Layer 6 of a small transformer language model trained on English Wikipedia (10 layers, counted from 0, width 128).
A neuron's activation on a vector x is GELU(gate . x) times (in . x), where the dot is the dot product.

Input weights of the MLP neurons that the questions are about. A number n stands for (n - 128) times 0.0037.
n55 gate: 167, 122, 143, 80, 106, 95, 134, 123, 142, 158, 174, 132, 97, 73, 114, 193, 99, 105, 106, 147, 145, 138, 146, 174, 72, 141, 73, 181, 129, 78, 129, 111, 96, 138, 69, 141, 94, 92, 142, 122, 125, 158, 120, 88, 165, 182, 83, 106, 168, 85, 108, 140, 110, 180, 60, 149, 149, 64, 163, 120, 80, 164, 135, 164, 130, 177, 66, 115, 157, 115, 153, 143, 145, 132, 56, 154, 116, 127, 155, 77, 111, 155, 103, 125, 170, 101, 168, 72, 109, 84, 110, 194, 148, 163, 199, 105, 109, 112, 112, 180, 162, 213, 130, 127, 167, 140, 179, 140, 103, 189, 116, 149, 143, 131, 109, 138, 65, 102, 130, 177, 98, 98, 121, 157, 123, 111, 159, 119
n96 gate: 112, 201, 164, 115, 136, 135, 100, 94, 116, 124, 184, 162, 82, 110, 123, 168, 130, 184, 162, 132, 122, 145, 137, 142, 195, 167, 122, 122, 156, 103, 153, 115, 139, 132, 163, 163, 123, 110, 104, 108, 179, 188, 117, 147, 169, 103, 112, 145, 111, 105, 88, 207, 146, 170, 106, 82, 159, 109, 203, 168, 178, 113, 197, 104, 105, 142, 68, 123, 119, 146, 208, 194, 133, 79, 112, 164, 162, 112, 133, 79, 123, 152, 70, 136, 124, 148, 124, 109, 163, 178, 115, 70, 145, 128, 144, 180, 131, 161, 107, 133, 114, 140, 92, 153, 142, 127, 174, 116, 133, 94, 98, 73, 173, 97, 158, 146, 110, 98, 127, 119, 193, 104, 149, 94, 138, 112, 99, 184
n131 gate: 141, 172, 110, 190, 138, 136, 157, 147, 95, 161, 127, 125, 142, 166, 130, 104, 119, 104, 117, 88, 26, 130, 67, 131, 111, 113, 190, 186, 116, 128, 153, 201, 119, 147, 130, 167, 180, 198, 112, 140, 76, 124, 133, 128, 97, 130, 183, 69, 141, 104, 75, 132, 91, 84, 171, 170, 87, 136, 129, 128, 159, 142, 101, 125, 109, 191, 112, 50, 124, 142, 93, 89, 133, 157, 147, 119, 183, 111, 113, 101, 211, 95, 125, 136, 132, 159, 128, 117, 132, 89, 160, 123, 139, 105, 53, 132, 174, 166, 140, 173, 156, 175, 149, 102, 190, 153, 131, 84, 159, 82, 96, 95, 133, 144, 118, 139, 116, 113, 110, 110, 123, 221, 128, 186, 140, 99, 104, 141
n195 gate: 186, 153, 119, 133, 64, 91, 77, 116, 218, 109, 185, 145, 139, 100, 123, 104, 127, 157, 160, 90, 100, 104, 103, 128, 152, 127, 165, 111, 164, 121, 143, 100, 161, 136, 128, 137, 123, 123, 65, 96, 128, 133, 182, 108, 137, 135, 125, 114, 157, 97, 200, 99, 140, 130, 132, 137, 139, 103, 211, 164, 112, 105, 151, 183, 105, 172, 204, 82, 39, 116, 89, 128, 120, 198, 152, 115, 141, 106, 144, 159, 155, 113, 122, 104, 88, 177, 125, 152, 114, 134, 119, 158, 166, 123, 85, 110, 73, 134, 125, 132, 121, 94, 191, 160, 139, 113, 183, 87, 101, 167, 86, 159, 153, 118, 157, 130, 90, 108, 128, 96, 138, 145, 198, 149, 96, 154, 104, 123
n212 gate: 157, 139, 134, 113, 115, 134, 121, 122, 109, 180, 150, 128, 167, 197, 117, 236, 133, 158, 146, 122, 86, 135, 81, 88, 167, 136, 161, 135, 126, 208, 108, 149, 190, 171, 156, 194, 132, 161, 149, 130, 95, 180, 146, 184, 111, 66, 124, 145, 135, 144, 165, 170, 120, 144, 129, 107, 124, 67, 135, 151, 148, 150, 120, 103, 93, 109, 72, 100, 101, 95, 94, 163, 119, 151, 149, 139, 81, 148, 131, 146, 138, 80, 149, 88, 125, 149, 109, 56, 138, 96, 25, 132, 143, 146, 140, 193, 80, 109, 75, 171, 124, 97, 75, 146, 103, 193, 110, 176, 168, 150, 123, 174, 137, 185, 156, 132, 126, 199, 84, 86, 116, 153, 126, 151, 116, 212, 162, 89
n290 gate: 95, 106, 229, 76, 155, 114, 107, 124, 140, 166, 167, 26, 78, 103, 133, 136, 112, 119, 153, 83, 74, 105, 98, 93, 59, 109, 105, 113, 92, 103, 188, 95, 156, 135, 208, 140, 116, 131, 89, 97, 159, 71, 153, 133, 99, 131, 104, 139, 118, 112, 179, 151, 130, 126, 113, 181, 151, 96, 132, 102, 133, 137, 126, 73, 114, 96, 74, 117, 118, 152, 157, 145, 175, 136, 176, 180, 155, 172, 139, 104, 134, 118, 94, 53, 62, 66, 119, 163, 133, 136, 103, 100, 144, 143, 117, 160, 151, 141, 94, 93, 70, 142, 106, 113, 142, 158, 154, 140, 148, 144, 67, 131, 121, 164, 73, 130, 133, 122, 142, 106, 83, 85, 125, 89, 115, 133, 155, 194
n55 in: 186, 134, 76, 80, 90, 141, 177, 192, 129, 129, 146, 135, 118, 144, 94, 160, 143, 73, 150, 161, 145, 125, 152, 108, 130, 148, 130, 128, 134, 57, 100, 84, 130, 127, 130, 129, 122, 73, 106, 144, 91, 98, 193, 109, 45, 95, 122, 46, 156, 83, 102, 84, 142, 91, 136, 115, 152, 144, 146, 110, 146, 126, 141, 155, 122, 180, 162, 91, 143, 88, 164, 140, 94, 132, 154, 149, 156, 161, 116, 181, 109, 242, 152, 144, 155, 91, 147, 128, 106, 170, 148, 164, 173, 175, 72, 75, 139, 128, 108, 156, 153, 123, 143, 86, 133, 140, 156, 154, 82, 99, 151, 76, 130, 131, 178, 164, 138, 122, 116, 140, 149, 167, 135, 103, 106, 169, 116, 133
n96 in: 100, 118, 96, 69, 179, 149, 116, 187, 85, 90, 155, 139, 165, 175, 125, 133, 96, 105, 105, 155, 122, 141, 109, 104, 93, 160, 178, 179, 137, 143, 103, 130, 91, 93, 180, 109, 115, 163, 122, 162, 171, 219, 88, 153, 81, 141, 108, 74, 151, 80, 113, 73, 96, 105, 162, 84, 126, 147, 119, 73, 125, 141, 105, 150, 120, 129, 69, 151, 162, 123, 137, 68, 136, 189, 156, 105, 153, 96, 153, 169, 115, 111, 167, 136, 131, 134, 168, 113, 123, 129, 196, 120, 105, 83, 146, 118, 148, 159, 166, 83, 105, 191, 121, 124, 129, 151, 115, 139, 128, 118, 77, 81, 103, 118, 210, 144, 145, 138, 107, 158, 98, 134, 115, 101, 107, 135, 165, 93
n131 in: 110, 84, 155, 122, 123, 128, 97, 131, 132, 88, 71, 81, 65, 178, 139, 60, 113, 145, 139, 121, 104, 103, 159, 187, 118, 146, 128, 111, 134, 154, 83, 102, 138, 109, 131, 69, 197, 72, 206, 120, 109, 130, 174, 126, 158, 113, 144, 79, 122, 153, 122, 69, 189, 150, 188, 159, 140, 74, 141, 162, 106, 158, 111, 176, 155, 155, 72, 69, 112, 163, 182, 106, 137, 165, 103, 125, 107, 95, 118, 112, 162, 120, 45, 148, 153, 93, 125, 98, 64, 130, 142, 126, 100, 112, 101, 147, 150, 115, 79, 109, 155, 44, 170, 86, 53, 163, 107, 131, 133, 114, 44, 104, 134, 153, 107, 99, 110, 100, 136, 131, 173, 148, 163, 149, 107, 157, 111, 115
n195 in: 151, 159, 175, 108, 171, 163, 91, 185, 141, 70, 120, 131, 194, 115, 60, 120, 183, 152, 107, 162, 97, 130, 107, 102, 124, 161, 120, 126, 157, 191, 158, 59, 160, 140, 179, 105, 59, 156, 123, 146, 185, 157, 69, 132, 121, 71, 116, 139, 163, 110, 128, 155, 94, 53, 160, 85, 143, 135, 141, 121, 126, 109, 110, 147, 179, 123, 140, 115, 133, 115, 167, 158, 142, 139, 101, 149, 109, 131, 128, 171, 91, 124, 157, 67, 168, 118, 126, 75, 174, 116, 150, 169, 190, 181, 115, 50, 136, 88, 136, 164, 6, 110, 117, 91, 99, 184, 176, 75, 128, 120, 137, 209, 117, 148, 105, 168, 159, 144, 139, 159, 149, 104, 96, 177, 93, 105, 130, 108
n212 in: 91, 153, 19, 118, 174, 108, 104, 155, 170, 162, 68, 115, 116, 111, 142, 121, 137, 136, 155, 205, 119, 129, 96, 190, 151, 132, 124, 113, 139, 127, 126, 85, 110, 153, 106, 158, 142, 137, 61, 158, 149, 143, 157, 134, 157, 147, 130, 159, 79, 116, 166, 119, 184, 107, 103, 152, 179, 114, 118, 80, 76, 167, 91, 151, 113, 76, 78, 86, 65, 128, 89, 124, 156, 141, 154, 137, 141, 145, 156, 86, 62, 87, 73, 115, 147, 166, 74, 143, 108, 150, 107, 117, 167, 170, 127, 153, 92, 113, 147, 157, 83, 111, 81, 113, 108, 88, 119, 137, 106, 74, 135, 115, 168, 141, 166, 122, 174, 144, 81, 32, 169, 164, 170, 125, 127, 81, 157, 180
n290 in: 103, 134, 142, 89, 151, 91, 102, 55, 124, 160, 170, 103, 113, 141, 135, 36, 70, 217, 131, 107, 152, 120, 101, 90, 157, 70, 109, 102, 95, 130, 138, 136, 97, 144, 70, 69, 97, 75, 115, 97, 91, 131, 124, 108, 119, 94, 135, 62, 120, 140, 157, 165, 141, 125, 116, 156, 106, 82, 113, 143, 189, 99, 104, 121, 108, 133, 138, 136, 95, 132, 104, 141, 98, 171, 72, 73, 178, 131, 127, 132, 130, 190, 173, 91, 140, 136, 143, 185, 132, 151, 77, 63, 109, 112, 106, 74, 71, 158, 106, 102, 117, 112, 160, 141, 107, 192, 127, 202, 182, 136, 134, 188, 104, 114, 150, 116, 128, 130, 114, 158, 120, 135, 72, 138, 84, 146, 191, 148

Each question shows a token from some text and the vector x that enters the MLP there. A number n stands for (n - 128) times 0.032.

"ab": 164, 114, 195, 141, 129, 71, 140, 111, 155, 119, 199, 140, 143, 149, 137, 128, 103, 108, 90, 105, 128, 131, 159, 102, 140, 127, 126, 77, 170, 133, 138, 135, 120, 153, 94, 107, 102, 68, 131, 88, 138, 119, 113, 162, 94, 155, 120, 148, 166, 121, 105, 109, 150, 89, 99, 204, 101, 136, 171, 134, 144, 116, 139, 110, 113, 116, 160, 132, 130, 127, 176, 81, 115, 97, 148, 150, 125, 144, 88, 107, 92, 153, 211, 127, 204, 92, 104, 157, 114, 138, 141, 145, 85, 146, 120, 133, 92, 134, 113, 130, 133, 165, 129, 123, 97, 80, 107, 101, 90, 125, 134, 131, 104, 172, 144, 185, 176, 132, 148, 125, 80, 161, 134, 118, 124, 136, 166, 74
Which of these neurons fires most? n55

"spec": 161, 83, 149, 165, 116, 149, 143, 157, 100, 133, 128, 123, 104, 142, 146, 171, 85, 122, 161, 52, 139, 137, 177, 129, 136, 144, 105, 142, 140, 144, 143, 156, 126, 86, 107, 103, 137, 133, 121, 182, 132, 96, 106, 177, 110, 130, 145, 141, 102, 65, 137, 90, 134, 184, 98, 145, 108, 126, 165, 112, 200, 139, 143, 155, 75, 156, 151, 180, 128, 142, 130, 55, 93, 76, 99, 137, 150, 166, 123, 144, 149, 112, 34, 148, 160, 139, 133, 193, 110, 111, 90, 138, 117, 93, 125, 117, 145, 186, 75, 132, 92, 133, 88, 113, 110, 102, 129, 163, 132, 112, 128, 173, 98, 160, 135, 125, 168, 146, 106, 165, 148, 131, 127, 101, 114, 129, 163, 183
The three highest activations, in order: n290, n195, n212

"f": 155, 63, 135, 173, 127, 173, 128, 136, 184, 117, 192, 217, 142, 181, 119, 142, 127, 82, 130, 118, 195, 120, 150, 126, 120, 132, 110, 130, 161, 154, 107, 147, 150, 73, 136, 36, 128, 100, 223, 113, 151, 84, 156, 139, 151, 101, 173, 138, 150, 117, 104, 142, 184, 124, 124, 162, 169, 119, 141, 112, 169, 137, 115, 192, 119, 115, 155, 153, 141, 175, 89, 95, 115, 120, 135, 163, 182, 117, 123, 89, 150, 198, 181, 92, 167, 114, 138, 155, 114, 164, 135, 99, 107, 129, 169, 139, 123, 147, 149, 131, 127, 143, 135, 114, 157, 122, 142, 153, 165, 136, 115, 128, 123, 118, 144, 122, 149, 143, 114, 151, 137, 130, 95, 106, 91, 117, 172, 135
Which neuron fires most, and how strongly? n195, at about 0.16

"at": 137, 74, 133, 168, 100, 117, 126, 93, 165, 90, 134, 114, 120, 173, 151, 114, 145, 108, 95, 160, 112, 174, 83, 128, 126, 86, 105, 144, 160, 120, 131, 116, 146, 129, 141, 154, 126, 72, 149, 106, 96, 114, 191, 225, 111, 135, 109, 139, 96, 116, 110, 155, 125, 137, 144, 155, 126, 154, 105, 128, 141, 161, 114, 176, 142, 182, 165, 175, 104, 131, 197, 85, 113, 116, 149, 124, 98, 153, 111, 104, 156, 197, 98, 115, 185, 162, 85, 143, 120, 157, 98, 147, 109, 88, 171, 136, 156, 162, 179, 157, 118, 152, 101, 149, 156, 106, 134, 169, 114, 75, 153, 167, 141, 114, 103, 158, 149, 97, 134, 126, 85, 145, 137, 100, 132, 127, 177, 105
Which neuron fires most, and how strongly? n195, at about 0.3

"B": 130, 110, 160, 162, 126, 140, 67, 100, 135, 100, 122, 136, 143, 130, 150, 135, 105, 130, 140, 74, 126, 119, 129, 111, 127, 115, 132, 146, 133, 126, 162, 176, 165, 89, 78, 124, 146, 126, 192, 135, 157, 104, 150, 159, 101, 132, 139, 167, 113, 78, 140, 119, 147, 119, 137, 162, 161, 168, 140, 131, 132, 169, 158, 99, 111, 109, 181, 100, 130, 126, 113, 114, 98, 105, 135, 155, 104, 104, 141, 159, 162, 122, 89, 103, 133, 132, 83, 111, 135, 203, 127, 155, 109, 130, 170, 180, 100, 150, 152, 128, 129, 139, 142, 109, 133, 131, 122, 140, 201, 115, 168, 150, 140, 146, 121, 169, 107, 159, 184, 88, 79, 165, 165, 107, 106, 162, 156, 119
Which of these neurons fires most? n96

" ": 159, 114, 99, 174, 191, 72, 70, 140, 145, 104, 68, 139, 97, 146, 161, 166, 156, 138, 129, 86, 142, 124, 174, 92, 64, 142, 121, 118, 103, 131, 126, 118, 129, 84, 123, 125, 159, 108, 111, 140, 146, 93, 102, 150, 152, 142, 145, 112, 144, 140, 84, 166, 149, 146, 163, 120, 115, 114, 172, 125, 126, 131, 117, 54, 100, 135, 70, 158, 79, 183, 161, 126, 135, 136, 89, 124, 133, 163, 138, 132, 129, 180, 46, 124, 138, 165, 118, 115, 74, 134, 128, 141, 105, 138, 119, 131, 107, 137, 151, 108, 90, 102, 116, 87, 118, 115, 127, 165, 121, 130, 109, 147, 140, 149, 184, 138, 139, 140, 129, 170, 132, 111, 154, 93, 146, 130, 169, 94
Which of these neurons fires most? n96

"op": 129, 110, 114, 160, 151, 75, 135, 118, 141, 120, 70, 138, 145, 97, 140, 147, 130, 139, 124, 85, 124, 175, 116, 134, 87, 114, 86, 140, 208, 151, 167, 134, 128, 90, 129, 140, 121, 115, 135, 171, 136, 176, 150, 184, 93, 180, 97, 126, 168, 101, 87, 87, 119, 125, 146, 109, 127, 129, 127, 136, 148, 116, 158, 151, 97, 177, 159, 199, 158, 143, 145, 64, 118, 71, 105, 144, 118, 145, 81, 91, 110, 147, 28, 106, 134, 122, 180, 166, 129, 120, 134, 135, 82, 138, 169, 132, 134, 130, 111, 120, 67, 128, 67, 116, 70, 90, 144, 137, 144, 96, 143, 166, 159, 112, 124, 155, 137, 123, 106, 142, 110, 148, 148, 98, 116, 151, 124, 140
Which of these neurons fires most? n96

"y ": 130, 67, 143, 171, 124, 81, 55, 97, 144, 107, 120, 144, 95, 139, 163, 159, 116, 113, 99, 106, 140, 129, 115, 119, 121, 125, 138, 113, 118, 164, 101, 118, 146, 129, 109, 86, 106, 72, 100, 120, 120, 96, 133, 169, 116, 155, 128, 138, 109, 117, 120, 144, 153, 175, 180, 94, 116, 148, 117, 149, 154, 121, 127, 173, 89, 132, 153, 166, 116, 175, 143, 103, 100, 85, 101, 140, 104, 132, 119, 116, 110, 141, 91, 119, 135, 58, 113, 142, 108, 141, 129, 88, 106, 173, 144, 80, 130, 167, 142, 131, 133, 145, 126, 109, 139, 99, 135, 139, 172, 117, 159, 160, 109, 148, 109, 136, 124, 140, 159, 128, 113, 158, 124, 111, 91, 128, 153, 87
Which of these neurons fires most? n96

"4": 127, 6, 99, 181, 153, 182, 118, 91, 171, 137, 146, 168, 116, 120, 121, 105, 96, 141, 111, 89, 122, 143, 151, 132, 110, 140, 167, 156, 186, 176, 138, 121, 167, 124, 124, 117, 155, 123, 126, 186, 106, 134, 146, 172, 130, 139, 161, 94, 136, 104, 130, 127, 155, 117, 176, 102, 137, 170, 117, 105, 109, 131, 111, 148, 113, 127, 85, 154, 121, 214, 123, 102, 92, 93, 130, 143, 132, 157, 161, 99, 102, 145, 145, 94, 142, 102, 60, 158, 97, 87, 146, 114, 112, 139, 134, 110, 106, 139, 133, 182, 120, 129, 129, 144, 144, 115, 140, 144, 182, 105, 141, 147, 91, 166, 153, 141, 182, 167, 159, 175, 115, 128, 110, 103, 79, 144, 150, 175
Which of these neurons fires most? n131

"als": 94, 119, 147, 176, 117, 141, 136, 136, 146, 118, 108, 179, 99, 162, 149, 130, 183, 146, 140, 113, 170, 78, 126, 111, 129, 121, 138, 157, 127, 136, 164, 152, 133, 97, 147, 154, 110, 107, 166, 154, 148, 96, 172, 193, 122, 133, 179, 128, 116, 132, 129, 134, 162, 147, 92, 128, 101, 109, 97, 160, 166, 138, 101, 149, 100, 187, 170, 137, 135, 147, 131, 138, 103, 120, 116, 115, 137, 137, 98, 113, 174, 159, 155, 83, 167, 169, 131, 137, 124, 169, 134, 112, 97, 126, 135, 188, 132, 128, 163, 187, 98, 108, 187, 172, 89, 125, 135, 132, 141, 115, 138, 103, 99, 100, 184, 177, 99, 105, 140, 83, 102, 132, 116, 85, 100, 112, 171, 58
Which of these neurons fires most? n131

"\n": 121, 100, 153, 179, 91, 126, 51, 112, 148, 98, 143, 162, 117, 108, 145, 122, 90, 103, 129, 73, 100, 97, 144, 111, 85, 118, 143, 119, 161, 105, 96, 127, 175, 121, 81, 85, 127, 129, 147, 128, 146, 137, 125, 120, 87, 120, 150, 143, 136, 105, 149, 130, 149, 112, 128, 108, 147, 152, 141, 109, 87, 156, 156, 109, 116, 146, 161, 104, 95, 128, 111, 142, 110, 96, 149, 146, 153, 114, 163, 173, 149, 139, 159, 98, 161, 64, 103, 164, 168, 146, 165, 155, 113, 152, 117, 114, 137, 151, 128, 182, 96, 73, 125, 102, 96, 129, 103, 119, 119, 119, 150, 148, 140, 163, 110, 131, 119, 155, 159, 74, 116, 119, 114, 122, 75, 139, 126, 159
Which of these neurons fires most? n195

"a ": 94, 140, 135, 177, 126, 134, 60, 111, 143, 138, 141, 161, 139, 132, 171, 126, 122, 63, 107, 90, 127, 113, 156, 118, 140, 162, 171, 117, 141, 139, 146, 145, 146, 136, 61, 102, 140, 84, 210, 127, 180, 113, 114, 111, 131, 171, 156, 144, 105, 129, 119, 96, 114, 110, 128, 92, 87, 122, 158, 138, 126, 129, 131, 102, 89, 144, 158, 87, 120, 177, 153, 151, 108, 68, 148, 142, 141, 154, 143, 146, 68, 114, 136, 123, 155, 102, 146, 177, 118, 151, 128, 144, 116, 180, 129, 147, 111, 171, 134, 126, 135, 126, 154, 128, 80, 129, 80, 136, 117, 121, 173, 138, 113, 151, 194, 105, 119, 156, 155, 91, 105, 143, 144, 130, 86, 124, 139, 92
Which neuron fires most, and how strongly? n96, at about 0.12

"year": 171, 70, 143, 193, 142, 126, 120, 81, 130, 91, 98, 167, 130, 129, 124, 159, 132, 121, 107, 89, 91, 170, 117, 110, 118, 134, 147, 187, 155, 146, 144, 170, 153, 120, 113, 120, 119, 67, 104, 165, 134, 153, 115, 186, 118, 151, 130, 122, 127, 107, 94, 137, 173, 143, 146, 57, 127, 166, 102, 87, 125, 180, 142, 123, 94, 141, 129, 184, 135, 114, 142, 121, 99, 96, 86, 88, 152, 174, 159, 86, 128, 135, 59, 96, 147, 150, 107, 169, 130, 98, 151, 137, 99, 103, 196, 106, 108, 127, 145, 117, 94, 119, 137, 109, 81, 88, 177, 152, 151, 100, 138, 138, 133, 129, 161, 131, 177, 111, 132, 107, 162, 130, 144, 78, 143, 147, 178, 153
Which neuron fires most, and how strongly? n96, at about 1.6

"am": 100, 97, 147, 189, 110, 116, 134, 105, 145, 118, 163, 136, 97, 164, 184, 144, 136, 128, 72, 97, 153, 106, 149, 115, 134, 132, 174, 146, 191, 120, 167, 140, 166, 139, 142, 71, 160, 87, 183, 123, 127, 95, 148, 171, 114, 163, 120, 118, 163, 101, 81, 129, 170, 146, 125, 124, 123, 140, 140, 143, 115, 117, 98, 148, 120, 158, 135, 100, 135, 147, 113, 116, 140, 77, 144, 136, 120, 150, 146, 87, 105, 184, 174, 134, 169, 107, 125, 185, 174, 155, 166, 123, 115, 128, 166, 138, 118, 146, 144, 139, 100, 177, 135, 137, 100, 85, 92, 121, 171, 114, 219, 102, 122, 175, 157, 121, 155, 86, 151, 137, 127, 152, 154, 87, 89, 141, 135, 91
Which neuron fires most, and how strongly? n195, at about 0.3

"6 ": 147, 85, 117, 164, 161, 87, 83, 90, 134, 132, 141, 181, 74, 187, 150, 146, 93, 81, 93, 137, 117, 122, 132, 99, 131, 132, 94, 119, 135, 151, 133, 141, 127, 128, 102, 111, 167, 125, 128, 154, 176, 163, 135, 157, 128, 190, 143, 111, 152, 92, 112, 155, 137, 110, 141, 103, 124, 110, 106, 131, 114, 107, 134, 120, 114, 116, 93, 149, 83, 166, 146, 154, 87, 90, 119, 140, 103, 144, 149, 99, 138, 188, 189, 114, 152, 90, 103, 130, 71, 93, 142, 154, 86, 170, 127, 71, 114, 86, 93, 162, 120, 129, 165, 147, 118, 107, 145, 114, 152, 92, 152, 147, 116, 158, 133, 166, 158, 139, 118, 131, 123, 164, 131, 111, 115, 135, 167, 120
Which neuron fires most, and how strongly? n55, at about 1.1

"9 ": 145, 60, 95, 180, 184, 110, 78, 99, 159, 129, 134, 156, 71, 132, 120, 149, 108, 129, 125, 94, 134, 151, 144, 114, 106, 99, 135, 132, 135, 165, 160, 107, 149, 150, 108, 137, 144, 100, 127, 173, 140, 164, 167, 137, 160, 130, 140, 89, 138, 131, 91, 179, 121, 100, 169, 95, 146, 153, 143, 104, 105, 137, 116, 113, 116, 103, 124, 160, 118, 179, 175, 102, 110, 99, 153, 129, 127, 120, 127, 105, 164, 151, 196, 119, 146, 80, 82, 105, 92, 121, 127, 161, 110, 160, 138, 106, 104, 88, 95, 162, 103, 140, 151, 141, 122, 108, 100, 166, 175, 82, 131, 137, 139, 175, 139, 179, 166, 152, 139, 169, 150, 170, 118, 132, 109, 140, 145, 114
Which of these neurons fires most? n212

"eld ": 105, 123, 104, 197, 134, 94, 53, 87, 161, 124, 161, 140, 118, 144, 110, 126, 117, 117, 111, 94, 104, 115, 132, 122, 132, 113, 146, 138, 150, 137, 137, 127, 144, 141, 108, 121, 109, 87, 158, 116, 121, 137, 125, 138, 159, 125, 161, 124, 138, 130, 106, 130, 127, 93, 147, 86, 102, 175, 157, 103, 158, 134, 152, 106, 79, 144, 147, 124, 134, 169, 165, 97, 110, 59, 144, 128, 156, 140, 130, 90, 74, 136, 172, 116, 84, 114, 99, 152, 138, 154, 145, 111, 144, 193, 153, 118, 118, 131, 129, 138, 147, 159, 136, 113, 102, 138, 75, 90, 148, 145, 157, 170, 126, 200, 143, 108, 125, 149, 111, 159, 118, 159, 112, 106, 87, 149, 131, 113
Which of these neurons fires most? n55

"ain": 122, 72, 103, 154, 112, 146, 122, 72, 114, 111, 143, 86, 122, 155, 130, 113, 63, 95, 87, 104, 105, 120, 154, 108, 83, 63, 172, 106, 196, 109, 68, 106, 115, 127, 111, 93, 124, 119, 102, 145, 92, 128, 173, 163, 137, 126, 131, 143, 147, 126, 109, 135, 156, 104, 194, 89, 151, 162, 137, 85, 153, 142, 119, 154, 86, 150, 131, 206, 109, 132, 135, 80, 111, 91, 151, 103, 109, 120, 117, 125, 150, 143, 161, 86, 147, 96, 92, 119, 130, 123, 151, 131, 128, 118, 140, 123, 153, 161, 124, 176, 82, 156, 97, 135, 122, 126, 126, 87, 122, 59, 141, 146, 132, 169, 102, 174, 99, 92, 121, 172, 81, 152, 122, 109, 106, 144, 124, 129
Which neuron fires most, and how strongly? n131, at about 0.38

"in ": 127, 73, 133, 144, 115, 76, 28, 104, 130, 86, 116, 176, 86, 145, 127, 160, 151, 134, 109, 107, 148, 101, 102, 140, 115, 92, 142, 112, 150, 117, 130, 146, 164, 167, 128, 124, 143, 137, 138, 158, 144, 88, 105, 190, 121, 144, 116, 106, 120, 131, 124, 113, 125, 152, 155, 130, 126, 106, 124, 111, 112, 115, 126, 138, 100, 110, 188, 155, 133, 147, 123, 126, 104, 100, 130, 130, 166, 146, 129, 123, 106, 154, 110, 134, 187, 94, 120, 166, 123, 96, 124, 110, 129, 166, 167, 109, 113, 122, 122, 137, 122, 132, 132, 122, 130, 42, 96, 127, 141, 113, 153, 147, 129, 158, 137, 152, 165, 139, 141, 85, 136, 135, 122, 113, 85, 140, 132, 114
Which of these neurons fires most? n96

"er ": 100, 127, 91, 182, 127, 109, 57, 126, 153, 105, 170, 128, 96, 169, 137, 120, 110, 100, 107, 152, 119, 125, 136, 118, 143, 89, 170, 138, 142, 137, 137, 143, 124, 116, 109, 71, 123, 74, 203, 165, 144, 129, 201, 120, 125, 105, 177, 159, 122, 144, 103, 114, 136, 93, 115, 105, 98, 154, 123, 106, 147, 135, 130, 150, 110, 144, 138, 126, 88, 160, 142, 121, 107, 55, 158, 151, 147, 126, 142, 95, 151, 158, 177, 118, 105, 114, 109, 142, 117, 150, 129, 111, 123, 183, 119, 161, 136, 132, 121, 150, 105, 94, 136, 122, 99, 138, 111, 91, 126, 114, 106, 177, 100, 118, 132, 125, 100, 148, 137, 132, 110, 125, 125, 118, 66, 106, 145, 120
Which of these neurons fires most? n96

"al": 153, 115, 125, 146, 161, 136, 142, 116, 110, 80, 66, 127, 96, 197, 163, 122, 164, 170, 137, 97, 137, 128, 131, 161, 124, 111, 130, 130, 113, 114, 183, 100, 139, 117, 128, 140, 144, 155, 100, 127, 125, 98, 171, 203, 130, 135, 159, 103, 131, 125, 54, 136, 98, 130, 108, 136, 130, 121, 99, 139, 187, 141, 126, 161, 74, 116, 152, 229, 141, 149, 120, 84, 82, 128, 109, 115, 99, 122, 128, 76, 125, 174, 102, 90, 188, 140, 138, 181, 157, 97, 137, 123, 131, 150, 125, 154, 150, 183, 112, 134, 135, 103, 139, 140, 82, 100, 137, 120, 118, 93, 121, 165, 161, 131, 101, 181, 101, 105, 116, 121, 120, 172, 133, 77, 150, 158, 153, 84
Which two neurons fire most, strongest first? n131, n195

"ast ": 145, 92, 133, 197, 169, 114, 47, 101, 119, 109, 77, 125, 91, 150, 162, 135, 152, 150, 126, 56, 121, 136, 125, 110, 145, 83, 148, 137, 130, 153, 153, 144, 129, 121, 117, 122, 133, 90, 142, 184, 127, 145, 168, 185, 144, 119, 154, 105, 127, 135, 113, 160, 104, 113, 185, 111, 134, 98, 82, 129, 170, 143, 140, 132, 101, 154, 149, 191, 129, 142, 169, 101, 101, 93, 135, 130, 141, 143, 130, 118, 118, 100, 91, 98, 129, 118, 119, 144, 109, 182, 153, 84, 126, 184, 141, 113, 115, 142, 129, 132, 153, 139, 135, 136, 124, 108, 120, 106, 161, 121, 158, 117, 111, 123, 149, 159, 68, 136, 137, 149, 93, 129, 155, 101, 139, 130, 171, 137
Which of these neurons fires most? n131

"ant ": 129, 88, 115, 180, 134, 116, 50, 61, 141, 124, 127, 142, 109, 126, 132, 130, 114, 108, 113, 111, 137, 135, 115, 132, 123, 102, 136, 129, 127, 160, 122, 136, 172, 131, 112, 117, 111, 118, 135, 122, 148, 144, 125, 144, 120, 158, 136, 113, 117, 127, 81, 133, 151, 169, 155, 99, 142, 165, 107, 119, 140, 137, 114, 136, 89, 118, 130, 139, 144, 150, 162, 124, 110, 88, 125, 102, 100, 130, 120, 148, 110, 140, 140, 127, 126, 44, 83, 162, 122, 144, 129, 125, 108, 181, 130, 96, 126, 135, 141, 176, 139, 164, 103, 100, 113, 104, 108, 108, 175, 95, 157, 147, 121, 180, 135, 136, 118, 139, 146, 112, 121, 150, 121, 114, 89, 137, 134, 121
Which two neurons fire most, strongest first? n96, n55

"ed ": 91, 79, 120, 190, 155, 120, 46, 135, 143, 119, 147, 143, 88, 165, 144, 134, 122, 134, 94, 111, 122, 96, 137, 113, 120, 98, 148, 127, 141, 137, 110, 166, 178, 129, 120, 127, 116, 98, 145, 139, 139, 135, 114, 157, 111, 126, 155, 101, 133, 121, 82, 127, 149, 151, 160, 108, 124, 135, 126, 125, 159, 118, 139, 133, 102, 97, 156, 155, 137, 160, 139, 128, 109, 86, 154, 135, 162, 135, 142, 130, 116, 136, 131, 123, 143, 109, 108, 172, 117, 192, 95, 82, 109, 210, 146, 111, 118, 138, 124, 171, 123, 170, 137, 97, 121, 90, 91, 108, 172, 131, 161, 139, 130, 178, 117, 134, 111, 121, 138, 149, 115, 108, 116, 106, 58, 131, 141, 115
Which two neurons fire most, strongest first? n290, n212